Layer 5 of a small transformer language model trained on English Wikipedia (10 layers, counted from 0, width 96).
A neuron's activation on a vector x is GELU(weights . x + bias), where the dot is the dot product.

Input weights of the MLP neurons that the questions are about. A number n stands for (n - 500) times 0.00098.
n4 (bias -0.050): 508 637 569 437 633 389 464 589 442 402 468 583 493 571 590 274 643 369 459 458 762 252 584 434 489 523 761 485 519 527 212 335 580 553 459 736 419 481 582 572 615 457 443 361 577 612 250 540 291 462 401 375 608 421 373 515 736 293 533 474 683 554 650 733 515 353 477 252 575 328 507 518 512 432 588 581 555 559 668 500 573 315 775 474 451 389 566 712 595 282 593 511 383 451 350 442
n13 (bias -0.044): 228 603 737 245 443 457 457 799 404 618 475 504 432 496 582 362 585 641 471 624 538 70 405 569 556 503 706 454 526 541 402 241 424 431 578 254 405 607 485 615 537 375 620 674 485 511 342 409 594 658 266 778 539 526 478 383 413 331 680 407 641 481 458 375 412 500 443 462 635 615 455 475 443 457 533 489 486 504 432 666 398 361 594 596 399 419 658 593 419 567 537 514 558 359 469 635
n14 (bias -0.030): 548 598 670 401 638 588 516 457 339 571 455 406 351 343 398 461 456 476 246 493 602 343 679 678 483 444 534 537 380 285 389 588 503 485 490 500 431 434 292 561 359 476 604 400 490 551 319 367 691 433 572 510 296 454 480 657 578 471 615 440 454 480 512 652 448 670 490 574 620 622 528 610 534 566 752 531 530 582 611 537 461 614 299 569 410 408 565 687 296 277 438 535 600 593 531 552
n28 (bias -0.040): 392 464 654 325 608 471 471 550 111 435 513 574 519 361 538 698 344 510 395 379 452 579 548 528 523 515 671 678 497 487 149 366 685 470 640 520 638 394 367 500 474 482 577 272 708 452 399 497 500 611 457 742 622 493 467 579 520 428 388 393 470 377 509 534 608 528 626 425 450 510 422 539 462 548 598 630 464 546 589 260 441 585 503 586 470 503 483 399 488 533 546 522 588 764 582 569
n61 (bias -0.018): 543 564 340 332 521 351 461 594 626 418 461 442 367 397 594 566 574 719 407 486 476 463 427 616 574 509 695 357 401 404 672 480 457 560 548 598 523 470 260 594 638 611 466 500 670 486 311 437 318 490 540 534 520 585 520 507 379 443 651 639 409 559 497 573 280 601 406 369 422 541 335 696 500 552 526 626 466 769 733 565 360 480 379 669 391 564 507 521 515 439 268 545 566 578 270 708
n106 (bias -0.044): 256 487 622 382 491 559 572 539 623 586 437 433 428 496 661 641 542 378 457 678 554 352 451 564 548 425 563 446 607 669 469 461 599 496 575 469 470 373 298 452 796 528 633 302 676 287 269 280 496 562 150 607 297 297 92 552 648 426 901 368 522 676 410 894 379 685 531 392 646 526 570 625 347 546 483 790 608 530 559 415 457 422 620 180 328 517 473 601 325 465 452 664 311 399 346 546
n112 (bias -0.039): 304 445 377 547 670 451 584 793 290 500 489 371 733 428 511 585 344 218 328 564 529 449 533 714 536 436 676 488 484 423 468 363 372 535 532 396 512 646 289 600 500 483 403 426 435 447 222 406 661 649 441 524 354 245 599 366 330 453 776 396 560 443 820 496 480 526 675 341 340 150 504 473 398 599 504 529 649 484 588 629 574 449 467 496 400 488 459 542 413 752 334 565 783 600 512 405
n123 (bias -0.024): 564 374 567 213 664 394 563 672 556 241 360 372 496 317 604 609 574 235 515 578 464 477 433 552 704 376 721 468 765 570 512 353 496 647 639 512 606 557 358 571 649 520 395 387 606 528 430 447 621 508 504 430 607 512 669 375 386 386 336 554 650 749 439 582 409 615 390 315 446 396 504 511 382 408 432 552 612 683 529 465 451 561 472 393 307 424 496 661 772 268 779 478 327 554 290 580
n128 (bias -0.011): 575 450 550 460 400 477 569 457 566 505 423 438 597 490 541 586 503 511 348 532 560 534 300 337 356 490 481 335 549 538 492 715 398 429 610 412 468 349 620 426 773 449 465 469 453 503 395 482 581 541 387 573 554 529 585 524 446 463 534 446 588 448 512 473 479 395 454 533 586 585 393 633 486 556 526 434 644 619 508 473 395 513 548 532 396 508 708 514 483 631 635 339 370 537 580 425
n140 (bias -0.031): 487 544 726 438 388 611 394 587 305 515 274 494 578 491 479 430 665 481 417 551 445 562 404 523 632 475 394 458 649 522 455 340 564 606 572 456 472 562 538 550 612 285 763 393 696 422 417 426 535 405 306 535 370 472 406 469 759 432 634 302 619 490 415 449 352 573 535 529 491 469 617 540 571 518 518 316 629 456 512 513 580 265 543 500 399 360 572 546 540 440 472 500 564 371 539 637
n147 (bias -0.009): 613 546 526 450 704 469 421 607 489 399 486 504 638 384 631 500 572 319 669 489 585 418 342 634 400 532 496 478 703 420 475 451 654 324 367 457 532 578 350 776 671 262 540 353 614 363 446 521 591 787 348 703 479 288 622 348 442 574 564 457 393 614 544 511 451 490 390 397 558 468 527 504 515 664 426 722 631 525 510 584 482 479 515 500 363 415 281 556 357 406 212 678 514 403 419 661
n151 (bias -0.027): 472 483 556 422 538 620 512 380 566 532 431 530 531 530 493 526 401 563 478 585 497 480 593 462 369 449 368 546 510 633 568 619 531 540 421 562 507 414 406 475 436 638 630 568 452 360 515 471 650 352 476 557 362 438 569 532 467 390 517 339 461 467 507 503 583 680 571 417 515 372 479 606 573 493 452 406 520 524 507 475 466 405 637 534 423 588 503 665 348 408 556 422 380 658 541 634
n169 (bias -0.015): 461 527 321 432 559 539 549 514 567 695 408 303 618 643 562 333 552 458 527 521 577 311 245 578 415 674 374 574 469 524 455 477 353 467 455 384 449 510 401 640 632 608 828 280 475 599 365 440 573 732 527 787 543 421 425 392 389 611 500 469 657 447 458 591 614 599 399 570 462 650 455 570 521 474 500 451 578 503 516 552 443 443 428 480 213 358 546 339 509 476 351 477 293 681 496 528
n209 (bias -0.063): 409 650 476 546 472 299 363 650 438 290 460 491 412 439 795 549 522 519 486 690 623 609 477 657 491 648 556 590 778 230 514 252 701 504 569 413 618 477 225 515 486 645 495 200 448 330 505 550 463 770 302 621 544 381 299 419 920 228 732 523 445 792 281 467 180 444 636 280 592 418 612 630 434 649 280 817 571 564 640 537 558 428 418 559 463 213 486 591 496 583 441 544 169 353 538 610
n214 (bias -0.010): 487 497 438 464 460 597 486 399 420 536 601 533 463 367 618 512 503 488 462 473 503 612 604 580 240 797 491 426 491 491 512 497 459 585 683 563 559 607 440 487 687 484 533 541 472 454 433 559 749 542 500 470 560 413 503 494 594 497 565 485 596 436 500 561 568 472 326 473 593 345 458 436 359 551 243 407 285 547 551 597 617 485 406 554 581 191 553 519 508 536 453 403 573 359 349 534
n216 (bias -0.055): 392 388 433 538 633 634 530 421 180 307 447 490 464 405 536 507 490 479 514 542 701 503 602 592 606 549 553 362 455 389 556 503 741 436 507 376 703 360 445 560 503 471 417 258 627 287 597 389 570 876 588 524 629 724 308 612 591 456 497 469 438 704 471 567 493 388 465 598 497 459 468 648 415 484 547 582 475 633 530 437 497 666 572 661 245 589 561 651 534 372 520 408 430 569 525 393
n222 (bias -0.021): 280 412 739 589 438 673 548 557 574 570 658 561 493 503 431 316 524 313 581 767 452 595 339 581 496 436 485 405 431 142 337 553 573 430 432 404 402 582 372 670 574 549 525 566 478 555 590 311 641 327 367 428 555 532 311 606 598 426 472 403 507 730 483 678 525 696 515 285 496 375 460 469 544 456 319 772 584 557 384 290 342 496 504 397 532 521 419 425 620 428 365 609 524 593 423 500
n227 (bias -0.041): 354 591 448 522 416 545 537 475 415 616 619 356 421 458 518 389 455 422 278 622 347 384 516 408 367 548 585 487 545 384 400 372 435 469 312 360 500 503 478 503 544 426 385 394 546 186 481 572 687 651 566 734 631 783 424 688 529 453 462 519 411 555 539 549 428 527 429 519 596 582 426 565 402 600 395 362 610 513 567 352 506 469 500 706 529 497 592 616 612 341 475 533 500 716 592 596
n239 (bias -0.034): 233 564 355 458 558 416 471 595 346 628 482 150 694 413 401 716 518 218 575 496 712 327 297 571 530 657 555 300 400 485 585 493 552 463 500 660 282 417 504 554 636 524 381 414 547 414 535 567 446 840 421 658 427 546 397 459 508 179 651 404 435 590 482 582 530 568 578 344 442 610 239 571 582 759 407 618 563 477 434 291 365 376 480 470 370 481 543 644 573 462 583 602 411 519 583 575
n254 (bias -0.041): 554 474 461 509 638 500 592 739 386 524 539 532 400 440 747 458 536 286 534 374 470 411 438 560 329 456 645 494 442 348 611 409 303 500 616 335 511 534 555 488 483 561 538 588 577 366 412 446 550 573 543 529 347 486 379 551 577 520 669 346 535 553 546 471 551 449 568 482 515 792 413 449 248 613 528 491 489 443 541 582 509 500 370 405 477 460 617 524 607 436 451 503 452 483 455 633
n258 (bias -0.026): 408 664 610 574 638 367 453 535 668 606 475 520 472 404 519 358 481 513 490 333 593 410 427 503 536 401 480 433 559 507 414 341 484 503 490 243 487 726 348 560 577 377 664 614 397 446 559 188 539 484 580 602 519 315 354 631 388 583 629 536 620 577 600 682 474 412 646 364 529 474 506 408 350 587 510 721 577 577 562 559 516 481 602 451 341 345 574 639 415 425 539 333 297 510 517 399
n268 (bias -0.041): 605 493 521 476 535 569 590 510 368 494 579 420 646 454 603 577 457 465 439 674 535 428 362 678 438 571 440 365 657 238 427 490 554 540 548 396 639 616 331 468 616 475 622 372 359 411 552 608 416 769 375 601 404 376 373 728 556 370 534 535 665 390 445 598 324 494 482 496 403 393 413 517 528 599 557 710 607 514 553 458 327 585 442 369 490 510 514 662 516 583 370 530 308 390 24 518
n275 (bias -0.035): 404 545 466 234 437 593 513 429 557 500 531 510 569 345 585 490 466 228 596 447 527 574 366 493 467 424 627 336 464 417 414 506 529 433 592 579 587 484 373 702 636 417 328 344 500 335 401 490 295 573 596 431 563 294 262 500 653 555 561 608 601 547 576 583 455 527 400 433 553 503 347 526 671 637 548 709 613 688 600 424 583 558 493 396 611 445 666 637 396 730 565 444 475 556 453 439
n294 (bias -0.024): 464 543 509 500 512 489 583 474 449 462 414 268 426 552 511 567 366 530 636 477 527 480 576 509 377 492 350 541 390 407 584 630 430 457 500 488 398 449 474 620 429 576 387 475 403 319 355 300 611 378 542 825 362 598 345 576 477 491 509 445 494 500 543 582 429 487 544 579 387 641 505 525 426 453 624 464 490 600 473 450 537 690 506 468 491 594 557 620 526 281 360 492 363 658 533 671
n296 (bias -0.048): 418 422 438 504 557 550 468 597 407 441 292 334 579 472 798 529 461 508 485 602 504 674 385 608 362 490 454 488 440 455 557 548 620 337 391 624 419 585 496 569 663 484 417 482 439 427 379 294 523 572 235 746 277 391 433 566 610 374 378 549 739 550 573 671 379 476 450 439 508 317 598 610 588 600 328 434 640 600 629 568 474 190 829 686 564 470 523 473 229 571 589 554 445 710 323 383
n309 (bias -0.033): 348 477 536 451 449 416 762 401 484 525 522 399 680 529 511 511 280 248 613 717 468 492 347 762 569 675 559 342 562 240 659 331 474 347 581 423 470 694 519 667 557 836 543 631 559 464 298 413 585 461 538 624 338 450 400 549 410 606 606 442 450 437 260 480 534 432 394 343 288 557 288 515 504 518 343 662 734 485 482 333 327 500 629 561 458 371 691 456 615 500 435 321 627 404 492 540
n315 (bias -0.026): 390 568 598 686 457 478 443 556 381 497 380 311 409 466 497 542 465 544 390 656 510 477 500 616 438 371 544 588 503 706 487 397 526 328 411 530 448 454 625 566 507 417 464 519 520 442 390 442 553 470 458 570 611 697 536 545 794 432 471 480 703 618 285 507 545 644 312 654 685 421 362 529 284 594 641 541 455 637 654 417 213 672 624 595 378 722 401 497 533 497 526 465 526 589 554 507
n329 (bias -0.025): 396 729 437 331 464 430 549 494 606 407 407 438 451 595 617 625 515 371 373 536 639 525 586 760 478 460 757 464 529 292 591 453 425 620 555 680 345 500 535 462 640 429 328 522 516 536 467 462 471 396 472 474 457 432 487 335 569 417 678 287 529 533 734 497 506 392 355 536 655 522 503 402 421 482 547 437 500 503 663 477 645 414 665 378 445 395 620 803 462 516 557 463 516 426 348 544
n339 (bias -0.041): 455 475 614 297 743 480 525 810 306 269 615 384 692 808 496 521 524 461 349 431 469 340 513 465 159 733 561 369 422 189 370 311 517 379 453 752 622 669 521 561 462 558 547 654 456 228 560 412 500 595 462 457 422 398 351 450 652 340 669 491 624 526 871 539 601 464 491 544 569 679 301 483 548 439 342 522 286 593 822 370 354 555 522 283 466 420 557 634 554 436 530 423 359 333 566 527
n342 (bias -0.053): 405 583 426 436 696 663 449 594 222 649 511 554 518 371 598 467 507 196 489 619 473 418 488 543 648 588 376 434 661 362 573 485 518 375 713 382 455 703 201 535 639 388 580 470 422 656 220 437 569 561 470 450 394 363 390 500 612 331 710 504 693 582 656 805 455 521 589 326 431 451 326 526 620 688 578 625 631 658 598 531 418 530 456 519 257 395 520 567 424 610 308 547 463 413 266 401
n359 (bias -0.054): 472 150 580 353 559 422 564 539 464 358 496 449 660 441 668 629 326 536 588 484 444 523 174 625 477 538 580 372 425 579 642 618 383 206 590 531 439 755 364 519 581 623 484 458 699 476 390 477 669 398 401 590 582 562 713 385 488 439 508 473 341 576 671 480 420 572 579 397 660 663 333 462 368 619 587 516 383 812 660 547 611 439 606 310 414 203 411 553 704 594 504 448 481 605 252 609
n362 (bias -0.009): 500 513 589 548 383 601 371 465 550 455 623 545 739 594 666 584 424 655 642 416 592 491 654 457 311 572 520 244 406 299 458 377 603 563 497 474 614 688 404 586 592 426 574 362 543 549 474 475 669 720 500 426 478 301 570 427 588 367 601 167 471 566 581 657 487 461 340 458 455 471 443 481 484 466 509 553 322 516 531 601 440 522 497 513 503 538 606 570 439 442 659 304 475 458 632 513

Each question shows a token from some text and the vector x that enters the MLP there. A number n stands for (n - 500) times 0.015.

"per": 441 478 381 566 492 464 542 392 531 567 556 622 447 411 466 279 451 397 427 382 403 512 570 561 445 490 538 556 536 533 531 525 531 453 462 512 539 542 614 360 597 500 517 474 389 538 564 473 500 471 495 426 465 519 597 459 559 642 533 584 636 362 660 660 490 429 552 451 394 351 369 493 688 624 481 425 550 408 419 572 591 525 617 562 528 523 348 428 351 517 453 494 540 478 616 662
The most active neuron and its activation: n112, at about 1.7

" species": 590 564 458 556 371 544 532 484 497 524 406 571 347 436 488 501 589 675 495 370 456 430 717 526 554 293 449 690 555 525 467 589 458 489 545 535 517 519 585 272 546 446 477 414 574 445 559 474 539 522 591 534 486 441 480 433 591 539 475 640 432 469 330 411 594 439 515 594 438 547 402 504 695 458 542 551 475 453 466 523 465 484 398 556 494 516 693 349 413 466 522 498 467 517 643 498
The two highest activations, in order: n14, n28

" F": 513 542 474 537 558 546 462 537 456 545 448 459 504 484 328 597 642 495 521 363 555 510 485 504 420 553 504 508 390 498 519 438 511 477 423 658 615 464 505 116 556 348 442 487 567 531 606 593 411 505 478 528 522 648 442 441 533 498 411 524 444 368 461 413 633 474 519 465 446 526 457 453 515 556 530 530 609 447 302 595 527 526 557 465 517 520 466 603 449 548 569 578 593 549 542 569
The neuron with the highest activation: n239

"h": 598 456 594 502 403 492 439 502 654 482 527 645 566 680 444 636 581 518 512 374 590 570 650 497 369 413 471 454 593 541 543 540 361 555 413 518 457 532 574 292 452 411 466 617 393 629 469 532 465 552 596 445 489 418 507 363 454 410 368 563 364 516 525 597 545 392 502 585 577 388 647 510 498 486 459 462 444 403 368 542 442 551 625 491 464 509 505 583 527 337 557 630 479 431 507 481
Which three neurons fire most, strongest first? n362, n329, n4

"son": 560 572 346 549 447 477 494 401 577 466 481 634 424 495 583 555 433 550 545 440 359 452 489 515 541 370 542 636 429 383 598 562 450 602 579 596 487 434 683 312 580 453 534 550 574 511 474 515 349 559 531 420 419 494 452 458 549 736 439 520 346 422 570 381 624 409 467 583 447 458 508 479 582 398 657 326 495 544 413 491 499 530 520 496 520 508 489 434 348 503 522 512 614 654 579 581
The most active neuron and its activation: n329, at about 0.96

"in": 389 465 374 466 376 573 349 443 638 492 586 508 439 591 401 502 499 625 460 449 463 507 509 482 511 458 395 479 431 446 566 525 498 548 483 460 392 574 548 317 545 609 538 552 254 607 583 580 549 355 689 465 499 470 547 469 534 503 669 534 536 490 499 472 470 438 392 745 448 583 513 524 583 366 414 458 510 610 500 674 517 543 553 582 592 608 402 407 389 567 429 539 591 476 421 446
The neuron with the highest activation: n214

"ing": 528 608 516 505 491 520 487 381 633 521 283 597 388 475 508 542 499 587 484 503 477 624 579 492 421 214 336 512 443 462 566 550 559 568 561 609 494 538 493 291 551 498 481 467 453 578 560 582 370 521 587 529 510 644 452 535 505 554 421 447 541 502 539 488 534 471 477 602 462 544 481 610 529 398 517 469 448 475 364 685 592 524 452 560 579 521 533 453 388 556 389 319 502 547 529 500
The neuron with the highest activation: n151

"z": 620 384 578 711 305 454 518 495 558 401 515 616 368 503 359 395 664 536 365 402 457 554 453 531 545 483 579 613 458 647 601 460 516 497 425 528 500 466 618 324 454 552 531 685 498 423 576 459 513 461 647 498 377 618 508 337 511 515 585 403 569 473 585 392 583 534 533 374 471 542 530 471 444 556 434 369 519 465 392 566 527 589 523 526 460 488 410 453 483 504 447 473 594 491 521 585
The neuron with the highest activation: n254

" co": 500 571 518 522 575 524 418 439 445 509 535 471 560 480 494 568 660 505 661 427 403 605 648 622 509 434 522 459 516 498 566 595 402 435 446 528 503 465 512 240 497 483 461 341 528 496 476 647 540 496 542 484 491 530 586 373 605 503 304 528 543 587 412 549 438 355 567 495 418 545 511 437 588 660 415 425 485 339 307 563 469 593 467 632 434 479 457 400 511 569 557 544 503 436 636 546
Which three neurons fire most, strongest first? n239, n209, n362

" 2023": 531 655 478 468 365 545 547 417 459 558 630 526 376 475 528 533 506 547 447 487 532 411 677 472 457 315 494 581 475 414 508 511 586 518 522 587 676 409 654 428 424 496 469 385 637 611 518 565 522 477 479 440 489 616 471 598 496 549 426 511 390 502 476 497 629 432 592 664 519 523 474 484 638 449 423 532 596 338 202 574 493 492 471 438 395 381 422 606 472 531 517 430 581 407 549 483
The most active neuron and its activation: n14, at about 0.77

"bi": 454 593 362 630 581 464 503 354 593 454 549 511 585 541 399 404 419 582 578 534 505 529 641 420 538 501 465 572 335 498 509 608 499 497 478 513 454 446 531 270 495 525 475 669 394 557 469 521 635 518 704 483 468 482 553 443 375 561 499 449 428 514 582 422 472 479 441 467 430 592 568 367 419 466 427 364 642 448 336 608 681 580 526 487 545 540 603 555 383 504 511 504 564 386 499 523
The two highest activations, in order: n294, n151

"able": 461 646 516 542 414 497 584 513 542 453 413 619 435 525 591 554 409 490 565 520 520 623 528 587 456 250 366 358 478 502 381 572 494 501 557 501 458 469 503 363 463 570 397 426 479 557 572 518 326 387 579 435 505 531 536 579 455 584 410 534 582 422 502 595 507 442 581 706 491 578 458 495 543 354 677 488 377 480 364 488 599 512 463 443 590 637 525 397 546 652 552 466 548 387 558 488
The neuron with the highest activation: n275

"id": 451 412 429 587 413 629 517 421 431 612 561 474 627 476 573 502 570 538 421 462 372 498 381 590 451 464 449 517 533 546 470 454 531 553 453 447 496 328 526 324 451 478 513 709 563 527 556 529 428 406 648 482 471 654 605 477 564 568 548 486 504 449 610 389 570 525 345 747 494 632 511 611 621 417 397 350 579 375 403 429 567 544 424 472 516 425 445 333 498 533 416 495 500 506 622 528
The two highest activations, in order: n227, n169

"e": 693 490 572 508 533 532 400 395 455 575 509 554 286 499 643 551 546 569 553 367 508 540 513 511 508 378 396 411 345 480 446 592 503 506 525 676 474 507 530 259 520 563 463 560 520 591 575 591 325 597 606 481 499 561 507 444 568 566 490 601 373 320 425 528 649 455 410 555 507 543 461 508 497 318 581 496 441 490 461 621 564 464 525 659 551 481 490 453 408 480 473 460 500 421 514 584
The neuron with the highest activation: n214

"\n": 601 526 479 479 446 621 476 550 491 580 452 496 494 561 572 495 664 449 509 480 386 481 519 448 533 295 418 590 553 545 504 514 483 347 454 526 639 420 560 218 533 533 525 451 570 516 427 539 261 494 470 472 515 508 510 470 517 521 496 603 424 429 491 606 439 619 488 583 441 549 577 580 453 568 433 479 719 391 309 527 548 484 466 474 586 559 547 454 494 498 511 590 509 498 409 504
The neuron with the highest activation: n106

" years": 453 487 447 501 446 474 549 549 614 543 502 601 474 359 459 602 570 484 550 392 470 381 558 593 495 280 561 581 544 546 500 403 625 567 521 561 650 585 675 372 482 400 431 410 533 555 651 554 459 498 609 467 447 370 484 514 420 617 532 492 413 422 450 475 614 433 426 563 396 434 431 429 492 435 619 532 622 526 488 680 494 371 452 489 588 455 671 395 361 525 553 508 525 472 522 381
The two highest activations, in order: n275, n258

" United": 522 507 487 437 344 496 537 526 614 475 621 577 265 420 403 493 573 599 545 400 392 463 489 522 492 386 624 617 405 548 494 527 461 515 498 548 640 482 600 276 476 410 454 414 591 536 552 697 435 473 472 572 526 594 569 483 405 537 460 578 414 477 391 460 535 443 624 631 556 570 426 446 505 299 473 603 383 456 449 545 516 514 547 588 358 458 513 483 566 518 651 512 514 575 480 594
The neuron with the highest activation: n28

".": 598 522 481 469 430 578 484 591 572 417 569 525 456 484 700 536 685 517 524 467 390 515 545 449 580 263 431 543 555 445 570 512 541 616 446 510 660 426 500 215 439 489 515 415 491 451 539 495 352 516 516 458 527 437 459 393 536 523 568 542 458 539 455 506 420 597 548 490 446 530 647 567 514 493 508 634 637 329 421 492 517 480 463 479 549 446 422 531 467 590 483 513 419 483 480 494
The most active neuron and its activation: n209, at about 4.4

" De": 567 604 379 669 500 533 331 533 482 618 640 496 467 447 441 574 580 540 482 503 508 437 515 456 520 587 426 500 496 563 437 468 459 542 553 539 388 413 416 220 484 306 531 517 409 548 461 699 460 353 596 507 471 658 431 424 412 543 465 557 530 434 506 440 514 528 529 490 491 640 522 538 517 583 550 487 564 356 316 530 611 559 413 569 431 568 566 525 560 579 404 558 546 491 395 421
The neuron with the highest activation: n342

",": 531 506 429 554 527 506 419 475 473 498 541 505 510 457 408 486 659 464 498 458 344 387 537 399 626 178 406 578 518 521 560 483 574 685 519 405 504 533 473 330 504 369 451 497 468 627 505 635 537 534 563 549 510 555 553 537 397 489 454 561 456 444 538 503 557 465 594 649 498 526 521 573 510 412 485 542 584 444 292 468 541 581 589 485 499 486 543 611 635 414 390 464 437 528 482 539
Which three neurons fire most, strongest first? n123, n227, n258

"tic": 569 407 506 696 500 580 431 499 493 601 491 499 522 379 555 471 494 474 656 572 402 616 396 653 440 359 569 656 392 536 540 589 579 431 462 502 449 343 660 388 392 539 487 598 541 418 548 464 388 574 481 552 365 448 544 453 511 611 387 459 490 478 546 509 516 435 480 687 421 470 407 568 565 484 576 379 535 446 406 580 476 416 483 485 642 515 531 432 404 637 391 404 574 429 623 569
Which three neurons fire most, strongest first? n296, n254, n315

"n": 630 470 420 576 505 511 386 408 615 652 539 568 367 324 545 585 589 587 513 501 314 513 536 530 522 463 506 393 425 351 523 511 569 404 487 428 412 447 515 363 432 494 570 655 450 677 689 652 407 527 588 469 509 519 587 523 620 492 441 551 635 360 471 453 521 502 332 700 487 485 516 442 459 447 588 586 531 499 499 510 480 480 367 392 600 508 473 388 498 516 427 467 389 544 529 615
The neuron with the highest activation: n268

"ar": 464 533 499 596 397 457 502 518 658 418 680 488 528 501 545 504 587 506 609 543 393 649 381 501 559 620 475 426 548 503 436 501 440 547 455 532 613 493 648 194 447 654 545 519 432 548 464 554 507 462 511 583 484 502 553 430 365 456 449 464 538 369 585 453 580 447 404 443 422 412 345 553 532 404 473 488 620 604 358 589 420 483 524 496 438 583 476 395 531 586 502 503 587 525 432 491
The most active neuron and its activation: n309, at about 2.2

"ish": 498 321 583 485 373 555 363 457 593 601 439 516 448 453 498 542 533 618 496 482 501 538 462 706 500 413 550 648 525 525 421 580 465 479 362 472 547 398 600 321 324 613 515 508 455 660 581 591 656 445 499 416 535 584 608 394 417 470 419 473 401 544 561 488 491 541 509 658 539 610 588 635 548 392 589 414 374 453 446 461 516 372 495 547 466 455 349 361 543 566 452 514 523 510 580 559
The two highest activations, in order: n359, n151

" of": 503 494 493 438 447 521 544 397 466 512 497 380 414 584 486 471 661 446 562 535 500 609 440 421 416 176 413 504 521 340 547 656 342 609 473 585 541 573 473 366 557 463 389 542 479 666 611 612 419 532 506 491 454 488 559 552 513 456 511 532 514 591 479 580 466 408 601 604 442 465 358 535 619 561 543 510 450 351 429 578 470 544 490 563 581 556 522 433 556 551 384 481 596 507 543 539
The neuron with the highest activation: n222

"vi": 492 519 459 597 512 553 459 320 570 515 515 506 558 399 500 350 592 518 600 537 551 601 588 608 478 537 578 580 491 447 555 530 654 525 425 690 567 332 463 477 514 308 400 422 618 621 394 523 533 397 472 394 527 487 656 509 403 642 426 621 546 386 588 484 449 422 466 515 519 358 409 430 736 451 435 463 604 419 420 422 427 496 485 406 403 451 496 447 596 488 470 510 563 461 622 512
The neuron with the highest activation: n147

"\"": 491 600 393 486 415 503 569 463 535 526 591 608 441 409 629 605 650 427 476 541 490 427 540 568 515 242 376 640 582 454 486 469 463 530 479 554 633 445 520 209 476 559 589 398 427 510 563 552 361 542 589 468 512 443 487 386 568 463 511 630 465 542 525 481 543 624 513 502 425 495 586 513 516 541 503 540 543 454 467 568 592 524 524 452 615 393 346 488 454 426 454 525 469 502 511 425
The two highest activations, in order: n209, n106

"ct": 374 626 461 609 504 511 415 444 594 518 521 436 502 374 417 455 564 553 582 408 485 671 497 502 391 459 475 626 583 614 517 574 462 512 429 457 632 504 647 325 379 480 500 650 522 525 594 379 410 370 597 454 520 636 497 516 550 565 495 455 509 517 593 596 614 466 427 583 381 523 446 508 555 360 524 239 516 473 517 543 442 501 623 606 540 482 625 401 436 549 453 365 461 577 401 380
The two highest activations, in order: n315, n151

"ec": 498 503 513 581 669 504 431 440 573 509 549 487 501 432 507 308 549 391 374 452 512 630 577 557 387 471 522 580 414 559 541 503 619 345 460 607 593 480 626 364 555 523 423 535 463 439 507 386 545 532 502 540 511 485 612 476 542 705 481 533 553 448 513 516 587 438 511 386 438 330 312 370 620 475 520 411 606 379 483 659 564 452 589 546 582 507 451 456 355 514 414 547 537 484 536 597
The two highest activations, in order: n296, n112

"s": 553 415 448 581 530 563 542 512 574 464 561 662 534 255 455 346 470 509 445 402 510 562 436 567 461 351 499 645 539 616 571 578 592 528 436 554 579 454 612 371 459 534 492 709 480 412 539 496 451 577 582 432 513 444 602 439 612 534 469 583 470 340 435 526 465 418 505 598 527 374 437 524 647 599 546 474 393 508 511 608 461 488 344 506 488 421 515 413 355 392 449 461 649 562 581 494
The neuron with the highest activation: n214

"r": 551 361 468 573 496 406 353 512 668 415 616 428 572 507 403 585 702 542 548 485 439 496 395 673 579 482 702 471 526 481 453 518 410 517 418 504 502 486 598 286 559 557 591 571 536 673 598 727 423 506 492 430 429 481 566 446 412 360 520 452 472 552 441 433 578 442 522 384 442 436 542 452 618 455 426 527 525 435 442 612 538 524 427 452 623 475 544 489 582 416 438 501 479 482 434 471
The neuron with the highest activation: n123

"ud": 488 522 395 542 515 542 601 503 612 490 580 507 517 570 469 446 518 454 496 377 453 541 702 472 479 565 539 694 423 525 530 548 545 562 593 404 573 504 501 230 400 691 444 661 475 434 552 588 481 464 622 488 535 512 544 387 417 673 505 446 544 304 564 411 507 494 456 631 397 574 473 435 469 412 431 352 400 411 394 542 553 543 525 507 534 450 508 354 524 399 485 559 567 448 395 591
The neuron with the highest activation: n214

" and": 608 522 594 559 559 538 436 513 432 545 476 605 400 625 488 447 617 469 458 527 418 477 567 443 396 163 546 522 526 595 467 523 526 646 544 694 445 453 544 365 508 418 455 532 473 535 446 598 344 539 501 424 513 461 493 542 470 486 374 433 646 440 557 490 472 475 519 591 510 540 510 585 505 411 615 467 570 361 419 610 569 374 571 600 507 523 425 555 463 579 397 469 483 444 427 561
The two highest activations, in order: n4, n140

"ach": 437 493 531 516 330 585 493 502 742 544 368 638 449 454 426 389 568 588 477 459 445 515 547 376 562 498 224 507 548 491 430 487 460 476 535 447 533 503 615 311 472 543 451 613 517 519 476 589 509 480 543 395 600 421 556 570 528 499 398 645 599 494 564 581 509 462 519 701 479 411 454 509 671 470 580 544 578 410 553 386 422 422 443 517 424 413 540 277 558 554 433 469 525 529 609 588
The neuron with the highest activation: n128

" ": 590 579 494 379 402 525 454 423 567 480 590 523 548 491 611 576 647 453 525 500 529 504 499 535 445 442 453 452 609 519 433 416 479 404 447 437 567 484 527 345 579 450 496 673 515 567 531 450 419 581 440 432 581 467 490 406 548 626 509 520 461 527 535 566 568 507 537 648 477 474 571 538 424 564 500 527 687 341 213 397 528 417 509 391 600 746 491 526 372 421 475 476 510 480 368 460
The neuron with the highest activation: n106

" from": 441 453 398 465 509 568 492 467 492 520 425 489 439 606 407 469 629 487 488 518 417 549 628 499 453 263 463 547 461 413 542 451 480 766 561 563 578 485 529 267 586 446 486 441 419 432 633 641 508 517 421 487 434 524 510 546 591 589 344 568 550 504 484 492 447 425 427 623 470 550 450 639 499 589 530 508 549 354 362 578 497 496 485 497 596 553 452 434 599 447 543 538 429 505 575 564
The neuron with the highest activation: n227

"ti": 569 552 609 590 471 539 489 413 630 593 553 470 616 421 506 299 509 474 530 588 532 537 493 423 505 511 321 478 525 555 453 468 540 466 428 597 550 460 591 342 473 626 452 533 531 761 387 567 522 446 530 408 497 487 578 439 454 559 350 519 601 561 468 559 599 465 392 530 546 280 437 413 555 584 528 433 652 385 340 443 576 425 584 518 478 508 419 335 518 487 483 460 559 421 681 474
The most active neuron and its activation: n222, at about 0.9

"rm": 465 482 509 603 414 509 610 551 644 470 575 532 493 497 571 420 544 518 572 328 407 561 394 412 536 461 593 609 408 605 636 522 434 501 578 491 413 560 606 336 597 503 467 630 482 451 507 507 374 592 480 408 495 641 449 419 554 762 413 538 453 358 552 379 565 403 519 529 426 498 416 458 532 566 558 413 377 381 421 380 557 669 431 498 587 393 552 424 393 470 510 477 498 607 526 604
The neuron with the highest activation: n254